Layer 3 of a small transformer language model trained on English Wikipedia (13 layers, counted from 0, width 128). Numbers have three digits each and are written without spaces.
A neuron's activation on a vector x is SiLU(gate . x) times (in . x), where the dot is the dot product.
The model reads these tokens: "ect" "ively" ")." "\n" "\n" "W" "ag" "am" "ama" " High" " Spec" " is" " a" " " "rom" "ance" " vis" "ual" " novel" " in" " which" " the" " player" " ass" "um" "es" " the" " role" " of"

The vector x that enters this layer's MLP at each token. A number n stands for (n - 500) times 0.00018.
0 "ect": 388476466582510377506488453489615448472491500518501385637460497435600524473489491513499537482558470525469421586423499370556550194508517513498455535508486507488508510503524558462521518492417483528495495473500565400557542514514513409454493547494590527498467622493514564516477489507577517499528517507492493442402467493540437668568526507399497471509643525502509518531494524501491499500494
1 "ively": 513497494714509526505544473435361422484477497487498478522449502669378383496515595490500470502544510470630459483456488783459559215468401520501548509578503488510482491497454477451457503500483452513484503475500494433504498489496508515506485537491498407500523610510499499473522494468397444493495555496541511269487519520459498618585456503679409580440470471532517531617539505508509501507501
2 ").": 515488416582497400478503433545509463502592489487500534574487503651168400537420470508502484469476518499558556463472505454480336602503473475498514473543496498489541536495495462454514485507381454527497557468500455488528408507548526461434477461488499371500510532477511465471448480462429450490451503199513504321499494587440471583599515523655527496494439456533515526582497507472511500501496
3 "\n": 517529502557498493504501479409506491503540493493500489558499502560035445574483502508500435454500497509487485457469497448494324602477417497499505583475501506481505520496489509501516502506587464529498495490500511523532479519512488464376511438489556437499485471507491443351508487488515482492455441456545505373461528515467489659561452508521498537463496511460480566500517513526510500499499
4 "\n": 510485529548488499517495510375535445478531538504501506519490498497091482577491496491500430486501486501519566480483490394524427551455373493499514585492502504482536518502532502482550473511591477544508561490500491524523557488481491508428564411473505494500479490481488495394490500497539485492494424459543497392483514504447505611564471504494477476496466486493478548501506513541506500500498
5 "W": 524456555354519459500483441639466476518635513525498587381643501591270493510518469489501589466484502499499565438477507445479544515461460515503533580536503511511533533500504451527509497514468508548496464489500463427528489473522538516450454502494469541506408492503503431398455513506551542513472523593482516484535474523426526393511518509533468443440535564501505537497479509465496499495497
6 "ag": 506489510632497404492518424762544503486500482536501552523402497520664555453432526528501449507483515486530423476411507613437354250501558478498502548518497511492571512517522503566518489502434502479501528481500441479482456484497524481592524505495518397505454521517505495397528447494473505498377792581472492592563489429521488489529556480562583383516556568464495485503516513477493500503494
7 "am": 443531534568480505494498464752538482484540486527500514462322498441857525476439557484501543471510482518582413419435491386484476235420539492501532512448499521477569505508528468497544461504431466474499533522500529470499476552523520520517513521488514503491477597500500533500474500479530513501384467559513492495502483442481476478558504501465376472589424578449493495499441506587512501503501
8 "ama": 509544542630500522504517511660571449463498481487499509523514503532761504547525535495500470519506482509508384461477492444499588335454355498502535500418493506509441510498546448504528439502462476474487442498500556492549572509521475515405515535485513551499509650486509527491436522508538503502421355717550510341457471481475557620540478489454380540572459487485498539493516505609497502505493
9 " High": 446501480389491472514516496488598441538501557493499418467553503489305538458505468483499529485529481545419625598460504594487534481457626509498532543489497496526463508515542455549496476501440436473519451489500448489512540445533491478486481610519544455498593647492486396510595516499461479496659693602512507346467483451534490547485484495702619481478413440557492487426508506510526500501490
10 " Spec": 557489501558490431493509463476601470470542437495500538464444501380348499492470517491500516511504493478571515663438503382475482722520514535496456572563498495528552468516606492518467531502446479472491488491500575522495397473532512490381506513507554570496491522475500487462578524567504533498533426341491491565547512534553464670547553502519515508533477516498490457468498513357484501497501
11 " is": 685470502725473584488524508566496455491429473436502516563429505538441512509504479501500559477488506501511411539432506512521516535461576497504479494547503504474482475503530573434515501513563521521522472510500562455505547515472517496563438594499436297502396520501515457513429454471529487509507511385523488206523506529501482589626515495488644385516338548555503454481460518533499500500500
12 " a": 519516491553490650504481515446588442517500492470499613513609492630408504459516486485501533482467499476478561587450500453492400538442561522505520420496503496489445483491471463543508504503507517527505498495500535587492539493485473548492461520499499436496509595498529461458438460506522470500540634468553507275480529438484507573564469506340448437448454451498479539520508506444483500501495
13 " ": 505412498713489420502484491547584490508479489453500564532600498554248488558485530509501461469489497516447493593416508652480629452461564506503525512457499501516566492496484435559515502505610486475515472480500528567527506437504503483472457459498519510497674603508532498474390471514452549499592406406472504589388501546522453383429522499459294555504547530542493505530455508533505501502503
14 "rom": 541523478452495335480502483503578420463533448473499398394441501429650545478405540490500644508497504502465500424436504101488351411608505532496533493562500497482462498513525588591465507496576496536502506496500381440496641592491515433522492544496397499500412608480518505446503481519485547505457563346461496484500500608481475392534475490411236622390453501557498534531493509538502501498504
15 "ance": 542534522446492539498524501598407479486537494531498502493578498495715483525525430494501454458554461519450443514441492291481547516468313507499459542508500501517551463501459518443488497493531547503507523466500467421551598444539495498479493576490545564498537541505527526415475515509558486501412518524498503247455477492541481478519450500338365441540526457527526489566548517499499499503508
16 " vis": 407466428822492409496486527478510416520587460512500457506406504527618481535507568514503451495503479488485561494466503641493614377517649549499516507510499506547405504496502607564541514498471507542499486499500474537516497567466467505494453472493515546503460485490516473461512551514581461503429408700468496287489497461526489594487481495514618349538421444488512478602509506555509500495496
17 "ual": 472505528460507568500507480613548437531551519491500479423777502430517553474468536519499418524504501496484452492484503480563481235561484524495533503465493494551499522511543429522470498489421547528516416497500546547534464507497470461430485373504575488499543616488515551450494551507636520485349718593503494282453475566546479649513543506463440516420444414518512580570522509390497501505498
18 " novel": 568541559459496413491525450445559374510463478456500631467379507479420405516498531506501356533483506465511507449450513456558607549574434485498525518452500482495554479483608434513529485499400527508532425480500622495473463577477471523448462455498464608501502515508496574489572521509560521514565280503530491299459472546491479799493443480380371578540408486544513453496491502431507501503497
19 " in": 548527458414502534493498527429582425491490489508501461529510502531408472479512483494502526480452509487500507486488509512495498416519459485502508411529501503504495495500503491518497505501645491507505481499501468447512552514442445573441528395499476362503526545507528508398480486496647505493505687326509507281545490492508508348566454501610393528553453508559487529567446498546497500493496
20 " which": 542497497429479430496487482487550487501435470450500612368604495473400504516444503503499443475498499555464464450448503490532509596489498511497448471510500502508541490508448382479440503501532523520485512531500500561520490531506488573490615491502485492501382455499519539472531516472341460503569730427574504214539497537456475396492546500519564578566607484585516523462515513490504499497508
21 " the": 495520524439501544521504486503544472528523487535500538557480499504361480480531491500496486521465494485461530504480495475514502484509518510501496410546501499491525495504472486532500481505516428512502512502500510556481488500500497504447496407500396451500457556502523521334493510482513462509471515515543517094489510504485499615491505501525524475515470523489489521508478500468496500502497
22 " player": 545546489648504614515504540503535483459459502449499494561613498466371445525516479505500443480514510506427460544418488369528286704424487501496443529515493487497582513503595509522541466499446453486519475525500525558465551528543476551485555488489559574509579521530500417461469478485569537517622283620521492341499514433541512957485523499510490486533384531524523534587518495426503500501509
23 " ass": 481494469788507342507494453521703435546412525511501548484324502529728532491501503506500580474518505500535565446447515521553573504535449490498441538476499501525410516497428456497562487496569442549506490465500457470508604460478452544403487476523612566498487552487517478326490500519505465499397209693475491380503513593451503449517546499692517507468487438473506418442481500547497501497510
24 "um": 535523452565479622490502544730620433486559476478500416532479501432672585457506486491502565494517486527580415403442503561449343348540478529502454516441502511514424521507519485528524507500450528529485571497500552545494521546519524467491518450510490442496517489510498491507546535513524464496522386526475502261467497488527484180551510501376502464521557490514502568641491504470536501500495
25 "es": 556468453412491440495489566606543448458422541466499498595536506542776602505487474500502469542489490495499441539462511528517418497485360526497503536447497507536594521506435512467510522502501564505503556499500521389527594499565496491440498495498467433496474688516505580520514514445549554502427508578503485461503498547513520526568457480496676547474475421498501467538479497554512501499503
26 " the": 480521522480502549521504490497530468526524488538500534563488499508347475481531490498496479523466494484461533503478494480519497472509521511500495412538501500492528495504465490529505484504513428510502511508500519564487484495496496504445493420502408455500462558503520518343488507483504461508470509514537517076488513504478504593494515501533528475514483522489489524509483498463496500502497
27 " role": 617485479663491488488500472448523426498431504509500550486228501456679402532483549491500459474509501502500456458401490695558542504504393496496464543486493490549537471508542471497502494501449455540508535494500502560487493509495455514469533574486513576498377462497521453395483526555539511509497324689508488378531510478463511462386538503422473509503479497585509509515567494454498499505496
28 " of": 475524511345501398514492518471555468513503471537502498612288506491353491498513528507502530481487484467528450526458486472570527387481506486503494433532498496510438498496429492531506497495644417500508443512500473480460499526472495534423536497498490424502530534510505558429520515489518491494492676557509495142586447594524496685520426513565528544448541467490504536533479496436493500498499

Each question shows the input weights of one neuron of the MLP. A number n stands for (n - 500) times 0.00079.

n150 gate: 431353368326656356711562516495288252426560600466703421601471461411571480375330550527494432384403610675376503463544507714399440215447470569293379541444644363417503443494339574390493493537599461509574598629355533432545713597497388568407609545574709471470541457394342519463464398580627643507603382369586557485578491394572648513122503520687606363490311464490427439500537590448461494342538
n150 in: 683333616547507428445250464633550570402307609473344780560424463537638618549422442489615562513593592468575466569515304610628436568545536664401222466480553474438427603410503435472568419389528567426330414517574500408447518471695700563639573434601477384625468527408671370451376418579776450342352500484324480458481553652680404423469387469538554409372570449249426347367455585363420758283582
On which three tokens does it fire most, strongest first? 25 "es", 23 " ass", 6 "ag"

n128 gate: 686394540464429436550419397524503510609599435511629209583486448656524668548748676365404522539656524582489380558513507599614297485460453481572543532549616490541694507579556582409117376201359497656402701624528377637441357640591430604511238514451606366449454469489559493431577476388559455464222456565466464539779555401463554479605420464663222580359628599715441315631457496342562411688415
n128 in: 395382420765534510404602450568600490532483602726531490503408610358513443470599503577532576469513605264503473379464598613631468447635527469484541470463507448376583493709507503514639367424531306478554404694453510566610587254610315696822242589551622464479497584646336519368651305376477653483377515591638523456475418546446575480854427351601486636422290395666506441525331551481467361374419
Which token does this neuron like most? 1 "ively"

n99 gate: 436643516497414430412464604423267571691576741500458521517557714396357271649503541429513324611464453562413534370304475733796568402702528629530723483442450464596584423375497556332254511465566374503588395678397696477576264406530599598490340716320302450522536442500510431564398493407500591486550537676452367407437548403445573364588439613373531596449429603373585599529236601446507473451563
n99 in: 459532350476503623616650593609406503605687356407624415675564581528371464480602336527466419667667548514560411379599745476383646407481453303586483404487449390251601460600392397507573541654542377664546618689542579455410507494327437322556541529537516516479444437454454406389731329544407455560493646487534714410524353561441623455490726497453690439555802562480390527398436629500484494459598
On which three tokens does it fire most, strongest first? 14 "rom", 23 " ass", 10 " Spec"

n208 gate: 734282448550500737344443507390577520522428576576281581503523587463457398455634353391510315566651550464593473582530401322482639529587127500490535546621613523684531576413476479468483511744540551542587529404273558503622482568444426503486595413443500633491519569514580572504354309424233446479673664484592471368602588503688320675391483461549466461769405616456551514592734352503694343493470
n208 in: 481527598552886666387419479450564552507391521547446686522576420486539534588450406671647510555618555401591641520659487526562367713435494548573399532556445497728535377537609392513428682510554611618613616588404472424552497397398560509290448598459567524359588651478608515503246545536417598408487461624589559459460716239595408549513435455590481390503442484522357436568727476443509582467633
Which token does this neuron like most? 22 " player"

n248 gate: 439533411577347545497371576445415488619416416607532423503464344661528660436441664417629468526488283510609416520453510445614547363518464506403481519586638586595418375564398475391497551399584347418265592512586494470415656532402451442522414515648578627483538625394350266535617536281491585409577536303570348478348334367241553687408570564334627468350474522640497487246516578602506542456512
n248 in: 394538480536524593646481500514607313349521354619672587554553533464487410421473428347406306561560491478558488470487481459667645532423527511371445490610419546317466369535551476472470478383536458483503653635596560450554571540405586485482534571435295630601409594675733641618578657509450722463347411529495580496653427761437430592469408602522641410427500629612548234559660490379550465411637
Which token does this neuron like most? 0 "ect"

n319 gate: 451442427540416719490625589490701444618456282703596677364464692551540520560348483462611490423557230450659493463601535388570373370405704530654361466450517645571538507457463558535261646675515520465532450500530480425395471595465398526466396513528480628349348435527556532431487490477497286476646479384480422278537584568452581368452609497417567521489344731523662607396603336644681251298426
n319 in: 624497328563565700516535473463543584355622692620528561158520648537636601502353486598375483469487530604555503403667556135614629482458369717487676523460619552395462448330618538578517609531429658539641310440524425609375456532556524627609623623516361513199519415490563650371335408602510209342465506366588503509577421434481500487413661507371639468539306381476416692426437511587530470429470
On which two tokens does it fire most, strongest first? 14 "rom", 7 "am"

n90 gate: 487386306434450601459452557512509467464549722487654420573458317243500402496488398372698617554468335565512556500519385497519520604362472461654337561503596358292585425588522456439425631484486396383695595581522466713542387585571605464407302415373509618564357401633488438652525595581464330450484514586521447534579372473441441534513454487405491526575551469416416459849393450724673391432566
n90 in: 529449518678666401553355287603527598560556446459582525466497687476435744541760665584456490555579497605478858574564603383542565396527372517506598519595461557551494525564568418426397674481520568365483579609630376406418343462443462488516291381674382588579682515581503509618355614455421531424432553308465532433511728482409469531474601369663525323327513537385470554552544331506521503405521
Which token does this neuron like most? 8 "ama"

n14 gate: 546404433529305521642507550610381271497420664471633741314379601445450519432378532477542565367662636527285570474551365324667382467518474500537555500692375479445542313363494497612564365318257535425558473497452471546540483428353492506637217681500404463526494436628435625268563491485494365484480463417561481450541533596400494695533387490503497434584315675526536533322428597296519628558482
n14 in: 517633627648910503614604507505526372333436429585306636454598427403520590505510570338544507410500344500466497675506524685563769451465317555588534568378427433693736669451540683483648507626539457633479341448427654588535482374529401401600759444544445431539484403601435401527543500574467632530587566471381483518509604516471713484507638393545580448482420463487294242476520613619523369551764
Which token does this neuron like most? 11 " is"

n212 gate: 535493284494708559542401566448400700453466411548258594597536553771457328493459514374522552406666391124746480500488556429532394269455461700401634487483563610624448247497544315686517437396549731452569400341460818464550714324611615447432636603396546497451487541517541552629302689565580583390430476480588439544586386536487555627514533622591608458393479453486390552486472533491623550387444
n212 in: 409605436312514422517295393670497649567433589600389276497452594530393451524617725464517428295384408455642475439528624463231400500670456490521596518399344615612291681452703475350433223493660329640519589565552496414482413663318457490345289624372534555602301492468333271395510483507507469639296519643451485523542457497470585545641587489457475333456755289486503345722327343577514411608497
Which token does this neuron like most? 20 " which"

n79 gate: 507461497426543542547514692308663601621626400547452308500643530443485483569520417366400466712497484381393680442583531445416317559604524600519540507566390500369520439529636298548537697330618569538560518409755493176674575353526407608677558500581523539650528604447640564742401503494461255554327527571471474435576509286528470507391310630507500356465287447384497490707551612418507542551301
n79 in: 513441791604455553469611648448541494524390694510759650417550490545459235504600400633388332417530566527390642453537550379284415351576587409465461513475606531345345562538583458279484523648488484585500395588455497541392383388373548544610523446575525572526558446542428448401615280503377522572356451562249442399459589462473223481493535444387606297554517555642608533543655658695383440398382
On which token does it fire most, and how strongly? 12 " a", at about 4.9e-05

n31 gate: 615538419482497409401449561503634612649432592533746471522554375405507581565454539699509507416482440345369568237535618510490503394278325488646404551433571556672530444611351612544484433480402503638486328414354500497490688475541540481321631331609364592327675461552627416477613431377471478210665529465570553543334598557475507577430606527517484382784443702552566416520364366718411440649484
n31 in: 378631526509565357441442446526497488697522536500528580390497409550582341434370275353442513597433434552491469599536561436603646490427486534569478498695474408455576541521485631683612455380419531442609673452254407494561563349556551433500510563408350645450515733543431361598626595497367436566580560667414418449464527515684437552700427300662438433510462216472600449458475560497576464594803
Which token does this neuron like most? 23 " ass"

n118 gate: 537432530337649578440434438511583628425641644693370588399455584477634574582415384781570540272367500407322528516399361404415333633523699481607482417309467574520550418376521525584550621547192336483274463472472542531567334460459488455260540538642569397408630491673572598833220405364538358500365516582311479498340607473393389409435465482453465456415558602578432203423587627494441331402466
n118 in: 474521278480726577642617504472368643585504645482526449331603633284581421408270274485503652561493550404331620517293500572679579393366487381479404518461275437416385401439478507530409327515625255476597473525446358380469457716713693293547541635568472393582425602504449549541724384461486579353508448570607752510735513553524614579537561485728587568580609398471494582779693516260636329333570
Which token does this neuron like most? 4 "\n"

n127 gate: 595557733485507491404625465324397433483523639516640516526500500535524613500474549288546497464632471404349542467564460361421475373506634461385431463693315569302720563554513305449431473537657523518542565446393438424507490442390426410800322226534557545541405534552403575644532497251411423563486602399472696382530480446460335545513404523420493594665827630366408557500513493378455360575714
n127 in: 425600395413383452515592586377627565698330485284346331447598649537495334645472472370690716547687503653462443378239555474592488592503709511362640519534428621394503510482628446340367526648386441414396596567503519577526470485279508491481607586532521592511595588516515515351653403615494345643696500600454465415337484457419586376571441539471560516391451349670481503461580521419540534596439
Which token does this neuron like most? 20 " which"

n278 gate: 416563373471522593317436442362290537507488488447642595381458448436415669526612385446339624666579584366438271603500487381607477565309481554497434474604398455440576434549679337555431400503568371471556598322355562443633590407545365735435529485529542606564535458565494527659420366422737524362442580318578460537610428530441588329592488532357624542500452450677377608651554288540576564414437
n278 in: 548374533520566521506471521493589739324627485503433685549542650389539358494453491510611376552612418464544687377553394659621447454512511596327519490525596446566427575427444377474538539440404549497546576482664550421480170397443392558512522527268382573449482475475680634443534524740503674387310622635452380457574409660556500377391509532420602635376500298715585510561614771497448421372449
Which token does this neuron like most? 20 " which"

n308 gate: 666503462506601722475330477413634300507490558483323493329458349460559328511601460455673367519336519437399643620586510653650364423491518524451497464507593391558565493529493703663534320555488421623553260435440703623381454686455288543477466640304691657551500666594488545514566539413369621419424607487517480511688454669652426408370690709380367517342531470630538634517572366622516474554690
n308 in: 437598635559378608365447579326676350522503622555445594527579206423472597574718476486583393669532421400292524453633367680482247521439579334586538555517619601474376562414439596384418549521423574442507429404510544405440420430175415537453367454430582361433459476483576438236520376627377327510697367435459529484654696638567534503500653455298682486521517422574574281500590379429337460639552
Which token does this neuron like most? 12 " a"

n81 gate: 366456565521466309572706455480623444403485530519415523470541564344398557429561530409299555697504696544335291475598622536412633464648715347519488476583626332537648585608519589516584559430459685745419733715663595400712349511463354421614575261607544664393285601447347569527708496504918410515480707324701477527517497526478407568461800539457743437244543580271440570484613500573440333616610
n81 in: 689526728437656485457559522518552373536466422427353273545378507635492508771328439582521407489461289404431363294375429512619450560525347486548261449526457496613341673452323350338687287450210586604443307504644447751428451539620332608432712552525426533466493289306737289430590581460504571481413388507444184565396464308619446384516388605278439567564567640508557531496686591542448556620361
Which token does this neuron like most? 1 "ively"

n244 gate: 467570584587557461380520562476550426460569341506494713665442578527601716582554465490512468500455491390293450512410350467649491616563506431580484479491500476706442688392372545523538549494537481548480683506306601377659405619455374525563484602388626288554402505352491639594291697436583522583359304488655484403457524512434242562529370451487519520679360396528572371598568383618540746286530
n244 in: 409542545677658449294611525473438355620456415516430541723390571534612360580513465656580237532334469586405578497500539579641441767313390337580446443463672602642561563223297427598506604423566494565450546323584541317668497672575443503352578491389430322426453387459447485590332609494552586484471408340625489531534576564432443503442552519516437584497432444588552564581510517465503534428691
On which token does it fire most, and how strongly? 9 " High", at about 0.00021

n85 gate: 464576552449428589474372708394426487621401680528255606500293585396500497557369373525277496379442567572535500393488614461575558540562503703687514477483475477447416611446589559532434724521500768383460623510323476497504540710645476318500645366494433312633490555431590562447316315553382564552279491500524550563466539520425566706440503313542723408273159442459639507507381418330217601585437
n85 in: 388399401476464550568449538422648455476395475487307377532478664648527299574365487497469406491290436479480529515488470374479488527577503684647570460394416563560326586497539450673444591330539729670382597560688389481572444463393301564605544391521379471565546437520384597353302519582558368500429573453661282560533700389432725645557461319711516463342382422503339255581423596551375605425610
On which three tokens does it fire most, strongest first? 24 "um", 13 " ", 15 "ance"

n228 gate: 483440584292480557628364503638185506772513433563533415303490384461478565473418497402494493603466650441721457443491605387428642575534456435577434476629459481654520556510480543765438453383506416512671414465448467347380574602437565474624878436421586519577494361375488403295536468408417564513296637358460674573348446385432523494497468251591337608593480542533569658615654528494327561450601
n228 in: 598506548704367518173467370415612407480418340420519613357408466705521531522538377415327448456506485617471582639486513510553407573584658486491599477369575337345452328469607583356411385771526469548561467651553481525444456309485569494532546537509497519454521556630571545338256473646614385398677534470596530461511462638485311276468590539419522510656614472478555292229394435488444586557594
Which token does this neuron like most? 25 "es"